Layer 15 of a small transformer language model trained on English Wikipedia (19 layers, counted from 0, width 128).
A neuron adds its activation times its output weights to the MLP's output. To switch it off is to set its activation to zero at one token and run the rest of the model.

Output weights of the MLP neurons that the questions are about. A number n stands for n times 0.006.
n24: -5 -12 1 16 -16 -7 12 -24 6 11 22 21 7 23 -2 11 -4 10 -35 11 -5 19 2 0 -12 16 -9 -1 18 -3 -27 -11 -10 -15 19 -21 21 25 -6 8 -7 -4 0 -4 -8 -28 6 -10 -11 15 16 10 -16 18 -20 -17 1 26 20 -21 -5 -16 -4 -4 9 -22 9 0 3 -21 3 -20 -4 -11 19 -11 11 -20 -11 9 -13 21 -14 5 16 -11 -2 -17 18 3 -7 -8 -7 2 -20 -5 3 -5 -40 7 -23 3 4 3 -5 0 -5 13 -4 11 -2 0 22 3 3 -3 21 -14 -3 -12 12 -11 4 9 3 3 -27 12
n36: 11 23 28 -2 19 1 -30 -30 -22 1 -22 6 2 29 -17 8 -5 18 -2 38 5 -20 -19 3 -40 9 26 8 22 34 -8 -16 -16 -12 -17 7 -11 21 -2 7 -14 -8 -5 -1 -8 7 7 20 7 -16 8 -12 -7 -24 7 17 -3 19 2 -1 6 15 12 -8 1 -1 32 -3 -17 30 20 -6 10 19 11 18 13 -8 21 13 21 10 33 -4 0 24 -18 18 -4 -12 20 -17 -12 -2 6 -7 6 3 17 -14 12 6 5 -11 7 -8 0 -12 29 -24 11 19 12 12 49 15 -26 8 -25 5 -15 2 -11 8 -4 -12 18 -21
n61: -18 -16 0 -1 -18 4 12 -20 -22 -19 -5 19 -3 24 -6 5 -4 -19 19 22 -17 33 5 -3 0 -4 -16 -24 -5 5 5 -4 2 25 15 -8 -8 14 -32 -21 18 -3 -8 47 -23 -18 -12 -6 2 -13 4 15 -51 -31 20 18 -5 -1 -12 -23 5 25 -5 -20 -5 9 5 -37 -6 -10 -14 -15 27 -10 -1 15 -8 -5 16 31 4 3 14 6 6 19 -8 -7 8 14 -12 12 -6 -3 9 11 -2 -5 -14 36 3 -1 -3 6 5 19 -5 6 -3 -29 -14 -5 5 -2 2 -21 22 3 13 -32 -4 35 24 -8 -2 -2 14 14
n62: 4 1 9 8 -3 19 -16 3 -7 -1 -19 -15 -6 1 5 -4 10 8 -22 4 -3 -31 -5 15 -20 -27 10 14 -9 11 -5 33 -2 -3 -11 2 2 -24 27 -15 9 4 -11 -14 18 9 12 -10 41 1 2 -9 4 2 -17 11 12 -8 17 4 1 20 -4 -6 -25 24 10 -20 11 4 -12 9 21 2 -14 12 15 12 14 1 -2 -7 8 4 11 16 19 -18 6 4 22 32 6 -18 -9 -1 3 -13 -45 -12 5 -2 1 11 -3 12 -6 0 4 8 0 1 -19 -10 -6 -4 -13 4 -5 9 3 -13 0 7 -1 18 -9 7
n67: 7 3 -27 -1 -21 2 7 2 6 -13 14 -16 -5 16 -35 10 16 -16 9 -22 37 7 0 -22 -4 2 29 -9 13 -6 13 -8 12 7 4 12 33 -1 -15 6 -15 9 16 -2 13 12 1 -3 -8 -6 -18 5 -2 6 0 4 24 22 11 -6 -26 10 -23 21 -2 5 -4 4 1 -4 5 4 4 17 -13 -34 48 9 0 -6 -5 -4 -18 -13 15 -2 -7 9 1 -12 10 -10 -11 -4 -8 16 -17 10 -7 0 -7 18 4 -18 14 1 18 -10 9 -17 44 -12 33 13 -2 16 -37 -12 15 -8 16 14 -19 29 -9 8 -3 19
n86: 10 -9 1 4 11 -8 14 19 -6 -9 -1 -4 -12 12 17 7 -12 12 6 -10 -17 10 -31 9 8 6 -13 -7 10 9 15 -15 1 4 -12 9 5 1 19 18 -30 -12 5 1 -25 10 -2 1 -3 19 29 -38 -19 -23 -25 2 1 -3 7 6 14 33 -19 30 0 10 -25 5 -1 2 -4 -22 -7 3 -22 -14 -8 9 11 -4 9 -5 0 5 1 -1 -3 25 -7 2 14 -1 -4 27 -17 -2 15 -22 -20 -21 -20 -15 21 -6 2 14 7 -7 12 24 40 15 7 -12 -10 -7 -9 5 1 -11 8 -13 4 21 -16 12 16 -3
n100: -15 0 1 -10 -21 6 -3 13 -6 -40 11 -13 11 2 21 -6 0 -13 -7 19 3 -9 20 -1 0 13 11 3 2 12 -18 -31 -5 -1 -20 0 -10 4 5 -8 -2 -1 0 -13 -3 19 13 4 -19 -5 -38 26 -32 -5 6 24 -2 22 -12 -6 -13 35 -15 2 24 17 12 25 16 -3 6 12 -2 4 20 -7 -7 4 8 8 0 -3 12 20 -8 5 -40 0 17 -4 6 -16 -8 2 8 6 -1 -4 53 6 13 -16 -4 -22 7 -2 4 -15 -2 -16 9 10 11 11 -4 -5 4 -11 -12 0 1 14 -3 2 -13 9 -17 1
n101: -17 8 -2 -4 15 -13 -4 8 3 3 -21 -14 -4 3 -6 3 -38 -6 -19 -25 18 -19 14 15 3 5 5 -1 -4 -22 0 -8 -1 6 -15 4 2 -5 -24 21 -25 -25 -2 -49 -24 11 20 15 6 14 13 -14 35 34 24 22 27 25 6 5 9 7 -11 15 24 3 -32 23 3 7 6 -5 25 -27 -8 10 -22 -6 -19 -25 -16 14 -26 5 22 -9 -3 -15 -11 -22 -30 22 30 -6 -1 8 44 -36 -6 -13 15 12 8 -22 26 6 8 19 16 6 -14 -2 -23 8 13 -9 16 -11 0 -6 -10 20 -43 24 -1 -17 3 3
n121: -8 -7 -6 6 13 1 0 9 -3 -28 -5 -2 9 -7 -7 8 -8 2 0 5 3 -7 15 -7 -9 -3 -3 -12 1 3 6 17 -9 -6 11 7 7 -12 -1 9 -5 9 4 9 -18 -2 20 2 7 -9 20 4 -3 -5 -4 7 8 5 -4 -7 -12 -4 -6 0 -3 -7 -14 -2 16 0 4 0 -11 -9 12 -15 -1 -2 -3 -9 -16 -12 -14 -7 4 7 1 2 1 14 -4 -13 0 -2 3 -4 -22 -17 95 -21 -3 -2 0 11 24 15 2 0 -10 11 -2 -8 0 4 12 -11 11 19 -4 -1 15 -14 1 13 -6 -10 -8 9
n152: 0 7 -17 20 -6 11 25 9 -13 -21 -10 0 5 21 16 14 -4 7 10 15 -25 0 8 1 0 -24 25 -9 20 6 14 21 -2 -3 -12 2 -2 -18 19 44 -12 -9 -25 -8 3 -2 -6 -30 -5 18 17 -14 4 -16 8 6 -1 -13 -14 -18 -1 28 -8 1 -24 0 -4 3 -36 -6 9 -2 -17 -13 2 -21 13 -7 -3 0 14 -21 15 10 17 -12 -20 -15 22 18 13 11 32 0 -11 2 0 -15 60 1 5 12 -12 20 5 9 -8 -21 3 2 -3 0 -12 -13 -5 8 -8 -1 -8 -21 25 14 -5 36 -10 18 12 -12
n186: 6 28 -9 39 -5 -8 6 -20 7 8 21 -19 -18 -5 3 -13 11 22 7 5 9 12 -30 15 -15 -2 -6 -15 -33 -1 -19 -9 -7 2 -7 -6 -2 9 -4 5 -7 -18 -13 -10 15 -10 -6 -6 31 12 -11 -8 3 14 -20 -1 -6 -2 -27 -3 -12 12 28 8 14 32 7 -7 -17 -35 4 7 11 21 -13 22 1 32 -2 43 18 8 7 -10 9 9 22 -6 -3 -21 -6 0 -34 -1 1 34 9 22 -8 13 11 -1 2 -7 -7 7 9 -16 20 5 1 22 -13 12 5 -25 -10 -28 23 5 0 19 -27 -15 35 -3 7 5
n216: -20 5 -3 -23 -21 -28 -6 5 -20 -19 -7 -3 0 8 -7 -17 6 -15 -8 17 8 -18 23 25 4 -2 10 -10 -3 -6 -8 -18 -4 -12 9 -12 8 -10 -7 -2 0 24 -7 17 -29 7 -9 -14 0 -6 27 12 -7 -30 -45 -26 -14 9 4 17 -13 -3 -11 23 -24 -3 -14 -18 13 18 -12 0 -3 -17 -2 28 -20 15 -11 5 26 12 10 7 3 6 -20 17 10 -4 15 29 -5 -1 -15 9 8 13 19 7 -14 -4 3 9 13 -13 -3 -8 -8 1 -7 -13 19 12 8 36 9 12 -1 27 11 11 -8 -19 -27 -22 -10 21
n227: 9 2 4 -14 20 -1 22 -7 4 -18 -12 0 29 -9 -34 -9 -5 -6 7 6 -6 17 14 15 26 -7 -6 13 8 28 -2 0 -5 -8 -14 -21 2 3 0 -37 7 -3 -26 10 15 -18 15 -31 -6 -12 -19 -11 -26 -9 -3 18 8 6 13 -13 -18 -4 8 -10 12 -4 3 7 -7 -11 -5 20 2 -3 14 -19 -13 -20 18 -27 25 16 -4 -6 -14 8 -12 -1 -18 3 22 -22 -8 7 -24 7 36 -18 37 14 3 9 -24 0 1 -20 9 2 -1 8 6 2 -9 -9 6 15 -5 12 11 -16 -17 38 -15 -29 -4 19 -8 4
n233: -2 -3 13 12 10 -2 15 20 -33 28 8 -3 6 -19 -16 9 -1 -14 28 -6 0 8 16 2 15 -8 3 -10 0 -13 -21 -1 4 -9 -27 -5 -4 2 -6 12 7 3 0 0 2 2 -8 18 16 0 5 2 -2 -33 -1 -16 -21 -1 3 12 2 -7 10 0 -11 -4 -5 17 -10 9 2 -14 -13 -8 -3 -2 -3 -5 11 -11 -8 -5 -3 -8 -11 6 -13 10 -7 -20 -7 13 -18 -8 6 0 8 -7 -87 3 -7 -18 3 7 7 -10 -3 15 4 -6 13 28 0 -6 14 -9 -8 -14 -22 -1 -19 23 2 -2 -20 6 9 2
n240: 2 2 -13 -28 -27 -18 -8 11 -4 -7 21 -28 -9 3 16 11 -8 5 24 16 8 8 14 16 -2 -13 -24 20 -22 -10 16 -19 -1 -9 13 -2 -25 -19 -7 -18 -21 22 20 -14 -8 3 -16 8 -2 -6 -16 -8 7 5 -16 -7 5 -43 20 14 24 -11 -6 2 -17 10 7 -1 7 6 2 23 13 13 0 -6 -37 -18 -11 -7 -22 20 10 -6 -14 -9 -5 -9 13 -18 -6 -43 21 -1 19 -23 21 49 32 -5 -14 -9 3 -18 -19 0 -21 17 -4 -17 12 25 36 -1 0 9 -21 51 -8 7 9 3 1 54 10 -7 6 -32
n255: 11 9 -10 -7 18 -19 -15 25 -13 8 3 -7 26 -2 2 -18 -16 22 4 0 -4 -13 21 -25 -24 3 10 10 -15 3 -5 -27 40 26 1 14 0 -27 16 6 13 -13 18 -15 -10 2 -9 5 -17 -33 12 13 11 0 -3 4 11 -9 -3 -6 9 8 33 -15 24 15 -10 -2 -7 -26 -19 2 -22 -26 1 14 -19 26 -18 -13 15 -10 37 12 -15 18 -9 -24 -8 33 9 3 -1 1 19 4 -13 2 -7 15 -4 11 -24 2 5 -6 -15 -3 15 34 3 3 -8 -24 14 -10 0 3 25 -28 -37 -11 8 25 19 9 24 -14

Each question names a token from some text and the token that comes next. It shows the activations a of the neurons there, in the order above. A number n stands for n times 0.26.

Then comes g, the gradient of the next token's log-probability with respect to the MLP's output, scaled to length 1. A neuron's effect is roughly proportional to its activation times (output weights . g). A number n stands for n times 0.0037.

"head", then "s "
a: -9 0 0 -4 1 0 15 -13 0 0 1 2 -3 1 0 0
g: 26 -32 17 -12 24 -12 -46 -30 -22 -11 33 9 13 16 54 -14 -25 13 3 -16 -22 -19 6 -12 11 -18 5 36 -34 -15 -18 9 -10 -10 30 -38 -2 12 13 5 0 2 28 0 29 -40 4 -29 19 22 -18 -32 5 9 -39 14 -26 22 -17 -48 -13 -14 -4 -19 -17 -20 18 -19 -7 44 15 15 44 24 13 -46 2 -41 17 -7 2 19 27 -17 -14 11 -3 -5 0 0 21 17 -11 25 39 -19 -8 17 -9 2 -38 -20 32 8 43 -9 -13 -3 68 -28 60 10 29 -8 -13 0 21 10 -55 25 7 -16 41 27 -34 -22 6 -32
Switching off which neuron hurts the next token most? n101

"respon", then "sib"
a: 0 -13 6 -1 1 2 8 -4 -1 0 -1 -2 0 2 1 0
g: 15 32 -15 -17 -20 8 -1 -20 -12 15 33 -21 -3 -9 13 -32 -44 -56 6 61 2 15 -6 -4 -46 -12 19 -46 -30 -15 -23 3 6 -27 40 -8 -5 -26 -14 18 50 -7 9 18 26 -8 6 -20 -2 -34 -7 26 -20 -29 30 28 -17 9 -5 -19 -29 29 -11 7 -23 -46 26 41 12 0 -13 -1 54 -2 3 -26 -5 -18 -10 2 22 -2 -8 45 8 5 6 -12 -18 27 6 2 10 40 33 8 21 -13 10 0 -28 44 -29 -2 -2 64 -8 4 -23 -33 12 -15 30 -49 48 4 5 -22 -4 2 5 13 -21 38 -31 22 2 -15
Switching off which neuron hurts the next token most? n61

"added ", then "the "
a: -1 0 -1 -1 0 1 -5 -1 -18 -15 3 -1 2 0 0 1
g: 24 -20 9 9 15 -4 10 -34 19 -20 62 20 -28 12 -33 27 24 46 -1 -7 43 24 17 29 41 -13 -4 10 12 -26 -23 -8 22 14 -53 -26 -15 1 -7 21 -1 -9 10 11 -23 25 -4 44 27 -13 -12 -3 8 -17 2 -30 -53 24 19 29 -24 -5 -15 49 -4 -19 28 5 -18 35 4 17 -20 2 -4 -9 22 21 -49 -20 -8 4 -39 7 30 9 0 25 15 4 -13 5 -3 -5 -23 5 -46 -10 -20 -37 1 -13 48 6 -80 -25 5 3 15 -14 -23 -5 -3 5 -36 -27 19 9 -12 1 -12 24 -12 12 14 -10 -53 44
Which two neurons, each switched off alone, lower its probability most, in order? n152, n121

"clos", then "ure"
a: -16 1 7 -2 0 0 12 -25 -1 1 0 -3 1 2 0 3
g: 22 14 -7 3 -17 6 17 11 -1 -38 -19 -22 -26 -1 15 -50 -22 -3 -16 41 25 33 24 -59 8 21 50 -55 18 -10 -12 -7 13 -44 35 -13 10 0 4 -18 -1 43 -44 15 -11 14 -4 -26 -13 53 -35 -3 17 -20 -1 -34 7 21 14 35 29 -5 -40 -14 -10 22 -13 -38 -17 33 37 32 -51 -32 1 56 -19 7 -11 11 15 23 22 5 16 -3 8 8 -27 -10 -15 5 -16 -34 10 9 -10 -15 -1 16 14 14 -25 -25 5 -32 26 2 45 8 -36 4 10 22 17 14 27 -22 -7 -12 39 20 5 -31 -14 9 6 -26
Which neuron, switched off, raises the next token's probability most? n216

"land", then "'"
a: -10 -6 -8 2 -6 1 0 1 -2 -1 3 1 0 2 0 3
g: 5 18 46 0 -3 26 -36 14 -31 17 -12 7 27 -18 -40 15 -70 3 -4 25 1 8 -10 32 -12 5 10 -9 5 -33 17 23 -4 0 -25 7 -15 9 2 -1 5 -22 -26 9 -18 -11 -15 0 -5 2 -4 44 -17 11 14 -27 -12 -5 -49 0 40 7 9 -28 -3 -41 11 -2 -17 13 -32 49 12 -34 -51 -12 -8 -32 22 27 -35 0 18 1 5 -4 14 14 54 4 20 -9 -33 23 25 34 2 -19 -9 0 26 44 24 19 -16 0 2 5 34 9 -28 19 -22 -20 -1 -18 -12 27 3 15 11 -12 -27 41 -63 62 22 -53
Switching off which neuron hurts the next token most? n67

"M", then "ey"
a: 0 0 0 -2 1 0 11 -1 0 -2 -1 -28 2 -6 49 0
g: -18 22 -16 -34 -37 -17 -5 5 -72 12 -2 54 -5 37 35 8 27 -8 37 7 -31 1 -32 36 16 6 16 4 -22 3 29 -5 -1 -1 9 11 11 0 10 -45 -11 14 -7 48 1 21 46 45 -35 41 -11 2 -3 24 -31 -30 16 -4 -8 -37 -27 16 0 -15 -31 27 10 60 3 -24 -3 -27 8 30 -29 -30 -3 6 63 -2 5 17 -6 19 -28 -9 36 11 0 -16 -36 14 -15 -42 -44 -13 1 -16 -5 31 -22 -2 -14 -3 -19 -4 45 24 -3 -3 -12 13 -35 -2 -10 3 -21 7 -39 4 -17 20 16 15 -8 18 -9 -4
Switching off which neuron hurts the next token most? n240

"a ", then "Lo"
a: 0 0 0 4 0 1 1 -1 -17 0 -1 0 -9 30 0 0
g: -8 -1 -37 16 5 -33 0 -13 37 -4 -5 -40 -18 23 -20 -11 -32 -32 4 24 -3 -24 -16 22 1 -4 11 4 15 -29 21 2 23 16 -2 -1 -25 -25 20 18 -13 -31 44 3 2 8 34 -52 54 4 38 -4 -13 3 45 -18 4 19 -19 15 7 4 0 -11 -26 0 2 -14 50 28 -12 7 40 -59 -18 16 31 29 23 3 -11 -15 61 -1 -36 -23 16 -81 -1 -5 2 8 -32 -40 11 26 -19 24 -17 -41 -21 22 35 -2 17 1 -8 -29 14 -13 -21 13 0 -22 -14 -17 -7 -8 29 26 7 19 -12 -11 4 -3 18 54
Which two neurons, each switched off alone, lower its probability most, in order? n227, n62

", ", then "as "
a: 2 0 0 8 1 0 -10 0 2 3 -1 1 0 1 1 1
g: -34 -4 -30 -28 13 26 -9 34 12 -29 -32 -3 12 32 31 3 13 -35 -18 -1 6 27 32 -7 -38 -20 -42 20 -17 3 -8 25 -24 5 -29 10 -15 14 38 -20 17 -29 -3 3 -38 -20 -19 -15 -22 -48 34 5 -16 10 -15 -47 13 26 10 -10 12 -24 -2 -50 49 -19 -16 -2 32 25 -16 52 62 13 5 17 10 8 -7 -27 -13 4 12 -22 31 28 14 -27 23 20 16 -28 -8 18 25 12 2 3 7 -19 3 13 4 -1 -5 40 34 11 -42 -42 -24 -10 -29 -12 2 30 -19 35 43 27 -18 -25 5 -20 -5 3 45 -10
Switching off which neuron hurts the next token most? n62

". ", then "Ma"
a: -1 2 1 4 0 67 -3 0 -8 -1 1 14 -2 -8 -4 -1
g: 16 6 16 1 -1 30 27 0 -73 -4 6 -27 13 36 24 5 10 -12 -18 -37 -41 26 40 -10 6 -13 -15 52 4 3 25 0 -14 -6 2 -12 -4 -61 0 10 7 3 -13 28 -27 57 -25 -6 4 -63 -15 26 -14 63 -15 -37 -50 -11 16 5 17 -9 9 -15 -28 25 10 -19 1 1 -22 -36 2 -59 5 -5 46 -9 -8 12 -2 20 -22 53 -8 -22 -16 11 5 -13 -1 -1 5 19 10 19 22 -17 1 -19 -11 -30 0 11 22 12 43 -31 30 0 -19 -20 15 17 -6 0 -14 -16 10 5 26 22 11 -41 25 -9 11 38
Switching off which neuron hurts the next token most? n216

"these ", then "mod"
a: -2 1 1 18 0 7 -6 1 -43 0 1 0 0 0 0 3
g: -2 0 11 51 4 8 49 19 -11 17 11 -2 5 -24 17 -36 -15 -13 -23 37 -16 -16 44 -26 4 25 -14 -34 15 35 0 14 -14 27 1 13 24 5 -14 -2 -11 25 -56 -31 -37 -15 -3 12 -17 -29 -68 35 18 31 -4 -57 -19 -14 40 6 3 2 16 -35 10 -18 9 -2 16 -28 -6 4 -38 1 -26 8 40 -28 16 1 1 -22 -10 51 -9 -14 -5 46 -9 -12 22 -8 -5 -4 23 -19 9 17 -5 33 41 -28 -15 13 -6 5 6 -19 -1 12 -12 -39 -36 3 11 -28 13 33 -37 56 -13 28 8 -9 8 -40 27 19
Which neuron, switched off, raises the next token's probability most? n86

"rel", then ", "
a: 0 -8 -2 -4 1 0 -1 2 0 3 1 18 -8 2 -1 0
g: -62 18 -13 -37 11 2 -3 -7 13 3 -21 40 14 -5 24 -9 7 4 -20 -7 -6 7 7 1 -10 28 -1 -22 -16 11 -7 36 -25 4 -6 -37 -2 -9 13 35 -21 23 -1 -7 4 -15 24 25 32 -11 7 10 -26 -21 -14 -2 -40 -50 25 -23 7 16 -20 -74 40 -30 19 -51 12 45 28 7 -26 5 22 28 22 22 -2 -8 1 13 -20 -14 29 15 -3 -3 49 7 -50 -27 -16 25 -5 23 -4 32 -2 33 5 -11 -29 13 -32 31 -35 3 57 2 -7 15 -30 -16 -27 26 4 -17 20 21 1 -2 -43 23 -12 56 -7 -24
Which neuron, switched off, raises the next token's probability most? n36

"| ", then "Park "
a: 0 -2 0 0 0 -1 2 0 1 0 -3 0 4 -2 1 -2
g: -63 -21 -14 7 -15 -17 32 29 -42 9 -24 23 -3 55 -19 20 37 -21 -15 -1 -49 -34 -41 27 -19 -15 0 34 -4 -43 -2 13 2 -24 14 -9 1 -6 -35 -49 13 -6 11 -7 33 -9 43 7 28 -7 -7 -6 -33 5 9 -30 12 26 21 28 -6 12 -20 29 -33 27 -15 -8 11 7 -1 0 -5 -40 21 18 -24 50 -25 12 -17 -30 -5 -13 23 7 -13 21 -26 -32 21 12 8 13 18 -25 -3 -17 -6 30 -19 -4 20 59 6 19 36 10 48 -10 -1 8 37 -16 -4 -16 -23 9 -17 31 4 -47 32 1 0 31 7 -28
Which neuron, switched off, raises the next token's probability most? n227

"has ", then "some "
a: 6 9 1 -1 1 9 8 0 -33 1 0 1 0 3 0 1
g: 21 -14 -3 -7 48 6 -19 -33 7 -3 -37 3 5 -22 -19 -2 -28 12 13 -7 -13 14 19 -51 56 -7 59 13 0 29 -23 -4 -11 -9 41 -17 -39 -23 -25 -51 36 41 -15 5 29 15 -11 40 35 -30 -23 0 1 -28 -5 -1 -12 2 -16 33 6 -7 0 27 -21 8 34 38 -37 4 10 22 35 16 -14 -7 -26 6 15 26 -9 2 -17 25 31 -5 -26 -29 1 24 -45 -2 -30 9 28 22 31 3 4 6 -10 -3 -25 16 8 -39 23 -1 2 -6 -26 18 27 66 0 2 -1 -12 -7 15 -43 -52 -43 -18 -16 4 1 -10
Which two neurons, each switched off alone, lower its probability most, in order? n121, n36

"for", then "ces"
a: -3 -1 -1 0 0 0 0 5 19 0 2 2 1 3 1 -1
g: 29 -17 -38 -21 -7 -32 -31 -25 5 -30 -35 10 50 15 9 11 -27 13 -3 38 25 0 20 18 5 -24 34 -51 7 14 -14 0 24 -30 -26 12 13 -28 -22 9 12 35 -16 48 -10 20 14 22 -31 13 -41 -4 -4 -7 26 4 -22 -27 -21 1 22 -10 0 -3 7 29 -2 9 17 2 40 -25 -35 1 -1 37 14 31 22 19 -5 -10 14 -19 -1 -55 26 -13 -12 25 17 20 -29 20 -21 3 -5 4 8 27 7 -49 10 -14 -24 -37 -2 40 45 -14 -38 25 -9 4 -9 11 -74 18 -33 -30 14 0 27 1 38 -27 22 12
Which neuron, switched off, raises the next token's probability most? n101

"P", then "in"
a: 0 0 1 0 -3 1 -1 1 7 1 0 -1 1 -5 71 0
g: -9 22 16 -41 19 -11 -15 19 -1 5 -18 -22 -9 13 -17 6 20 41 3 3 -72 17 36 31 7 -24 1 -11 54 32 18 17 -6 -14 -17 -8 -8 11 -5 -47 27 13 42 15 -16 26 -16 19 8 11 7 -33 7 -7 -25 -37 -28 7 16 -18 -21 -31 -8 11 4 13 -16 -22 4 12 -9 56 5 -24 -9 -35 2 22 -9 -20 -12 -42 -18 -13 -6 37 32 40 -6 -2 -32 -18 19 9 -51 24 27 20 -25 48 33 34 -17 -8 44 -30 8 -28 -67 13 -18 18 9 -19 -26 5 21 5 -15 -8 33 10 -3 -8 20 -7 20 -29
Switching off which neuron hurts the next token most? n240

"Par", then "que "
a: 1 20 0 -1 0 -1 -3 -1 3 0 0 -9 1 -5 0 -27
g: 33 -12 -26 2 -3 -24 1 40 -23 2 12 -11 9 -19 -3 -15 -8 -61 27 -45 8 -24 35 -25 35 -13 32 -16 37 5 17 21 -34 15 -7 4 5 -11 12 66 22 -13 5 7 -11 3 -21 21 -3 -13 -46 -4 0 10 18 -12 5 31 37 32 -33 22 -39 -11 17 22 24 -24 19 -33 -9 -2 -44 -33 6 22 14 -2 15 28 18 15 -39 -10 -9 -7 24 -29 -58 34 14 38 -15 3 -5 -25 4 -23 -3 -28 -22 17 34 -12 -7 26 -14 15 -25 -26 -31 -30 -24 34 2 51 21 -4 27 -3 -12 2 9 43 27 -19 -24 -21
Which neuron, switched off, raises the next token's probability most? n36

") ", then "by "
a: 9 0 1 0 1 -4 -5 -1 0 0 0 0 -1 2 0 0
g: 39 6 4 -18 -23 -6 6 -19 -12 -11 -45 15 64 7 14 -3 9 -18 48 6 22 4 5 -27 -56 -33 -33 1 -5 -16 6 17 7 22 31 -19 -4 -13 38 4 28 -18 8 24 -48 35 19 8 -28 20 -25 26 -42 48 13 7 -20 9 41 48 29 -18 -1 -42 17 -33 -2 9 -35 31 42 20 27 53 -17 -5 -5 -12 16 -7 5 27 -22 -4 21 2 -7 11 -38 -13 -11 10 12 -8 3 -5 -8 -41 4 -21 38 26 -32 -25 -55 10 0 18 -10 -27 -37 -11 -15 -10 1 -12 -27 10 0 26 28 -13 -9 -19 9 11 -2 -26
Switching off which neuron hurts the next token most? n86

"also ", then "a "
a: 6 0 1 -1 -1 12 -22 -1 -9 1 1 1 0 -1 1 1
g: 8 -33 13 12 23 36 35 -10 -1 -3 81 15 33 26 32 -1 23 26 3 7 42 13 29 16 -22 -16 -32 13 -1 -17 -2 30 40 -2 -11 -22 -27 18 13 3 24 -11 -2 15 -2 32 11 11 28 -39 -27 -15 0 16 -25 -8 -64 -34 -8 -4 -24 -33 18 -25 29 3 -17 6 -19 24 -39 28 -37 17 -29 19 -2 -21 -53 -24 -2 44 -11 11 -26 6 -22 9 4 50 -11 -29 -19 -23 -10 37 39 26 8 3 -16 -16 30 -28 -21 -11 -1 7 0 -20 -34 18 -29 -7 5 3 23 3 -17 14 4 9 -40 -42 2 -15 9 -22
Switching off which neuron hurts the next token most? n121

"Peter ", then "Kn"
a: 0 0 3 24 1 30 -22 1 -31 -4 3 5 -3 -20 -2 1
g: -19 9 22 44 21 -12 19 18 55 3 -12 24 -5 8 35 -44 -17 15 53 -44 19 -40 -15 27 -1 12 6 -33 -1 5 21 21 -26 -48 4 1 5 7 -24 13 -25 -23 34 20 40 2 -34 11 7 18 26 -20 20 -12 6 9 26 0 0 -26 -14 -2 20 -16 3 -19 13 -1 21 -52 6 -14 -31 46 15 -1 -17 21 32 1 1 -11 38 -20 -13 1 26 -21 -58 59 -17 8 -2 29 -13 -40 0 -15 -11 -10 -3 -1 16 19 -13 -27 26 19 -46 16 -27 -26 -24 -32 1 6 11 36 -26 24 4 0 8 11 -36 -2 -24 -52
Which two neurons, each switched off alone, lower its probability most, in order? n100, n86

"the ", then "Mary"
a: 2 0 2 4 0 1 3 0 -28 0 3 1 0 11 0 2
g: 34 17 -58 12 -15 32 3 -25 -7 -29 -44 5 -23 -5 -30 31 -4 48 64 10 -13 24 -30 3 -22 -18 49 17 -1 -13 -7 -8 -13 10 7 -12 5 -16 -18 -53 -9 -9 4 -3 9 -21 41 0 54 5 -25 -1 -13 -24 1 -5 -50 4 5 -8 -17 14 -11 13 -21 43 12 21 -61 7 -31 24 21 -10 6 -1 -10 4 -14 26 -14 5 3 -6 5 -27 16 -45 -15 24 4 -9 22 -6 23 -11 24 -28 18 -13 38 -29 -12 -28 30 -4 -45 69 -5 19 25 0 1 6 25 -10 -8 1 47 1 -18 32 -26 5 28 3 -4 11
Switching off which neuron hurts the next token most? n186

"on ", then "| "
a: 1 0 3 20 1 1 -2 0 -22 0 -1 2 -3 -13 0 1
g: 7 20 12 -27 29 -23 8 -18 -28 10 24 7 3 38 15 13 53 -11 6 5 -15 -17 -1 1 -32 -52 -2 -1 -12 11 8 -3 -53 25 -20 0 -7 5 -8 22 37 -37 7 14 51 -27 -8 42 34 -16 -14 -25 -16 -18 0 16 46 -26 -17 -18 -18 14 7 -5 -5 -51 -35 -19 14 23 30 -55 -53 41 27 53 -3 -27 35 -28 9 10 -6 -21 25 -11 25 -12 34 11 -1 -5 -3 6 -30 -32 -22 15 14 7 -13 0 27 -21 19 18 -33 3 -10 39 18 -58 5 18 13 15 14 -9 11 12 -23 -29 -16 -10 32 -15 -2 22
Which neuron, switched off, raises the next token's probability most? n121

"Un", then "known "
a: 0 3 0 -1 0 0 -1 -15 4 0 -1 -2 1 1 -1 -1
g: -9 40 17 36 7 -16 -26 1 -2 -2 18 9 -19 -7 1 -16 45 -58 3 20 -2 51 -2 26 -1 17 17 26 0 8 6 25 17 12 -57 48 -29 4 25 19 10 -28 -65 14 35 7 -23 18 -22 8 -41 -9 2 -14 27 24 -15 -15 14 -26 -3 30 -24 -15 -14 31 6 -18 4 25 -7 -5 24 7 -7 18 9 -9 45 -18 -41 7 0 39 -6 30 -3 -10 -3 -18 -14 -8 -4 8 -30 -33 25 -11 2 -38 -33 22 17 -27 -38 27 -48 -9 35 -13 -70 2 20 39 8 -5 -7 -19 -41 11 -10 31 -16 6 -10 11 8 -17
Switching off which neuron hurts the next token most? n36

"Big ", then "Ap"
a: 0 0 4 2 0 -3 0 -2 -3 4 0 -8 -4 11 -2 20
g: 8 -7 14 -18 17 38 24 15 -12 7 12 -10 22 -18 8 -14 16 16 34 10 -25 35 27 -28 -6 -13 -39 -26 19 1 -23 -12 17 -17 -16 -19 9 9 -9 14 -30 32 4 -22 -27 -4 6 -20 11 -20 -5 -27 28 56 32 22 -2 -10 -15 6 36 -31 1 4 -8 -37 -3 -19 27 -5 24 20 -8 23 -81 -3 14 33 12 -13 22 -33 22 -1 -43 -21 12 -34 10 -31 53 13 31 13 -25 -61 -8 27 -11 -10 24 -3 -58 -15 -18 52 27 15 17 42 -3 -24 10 27 3 -22 15 -32 8 -24 -34 16 -8 -19 9 17 9 -18
Switching off which neuron hurts the next token most? n255

"B", then "each "
a: 1 0 -1 -2 0 0 5 0 4 0 -1 -6 1 1 0 -1
g: 34 -37 -9 -7 52 -4 29 12 -48 -38 17 17 -16 14 -9 26 8 -1 -16 12 45 -14 -9 -25 25 -21 26 3 -2 -51 -1 -51 -4 -22 15 -18 2 -25 -5 -11 7 -21 -43 25 -32 62 48 35 28 -4 11 10 -2 0 -33 -4 -11 8 9 42 14 -4 -9 24 -18 14 16 35 -52 -13 -4 27 -30 1 2 24 5 -14 29 -11 18 5 -31 -27 -10 -8 12 18 27 6 -60 45 20 -36 16 -1 -6 -14 1 6 -16 -11 46 15 -40 -40 -13 36 4 13 -7 14 22 7 -25 -18 -21 0 -5 26 -6 -23 -16 4 19 28 -21 -14
Which neuron, switched off, raises the next token's probability most? n216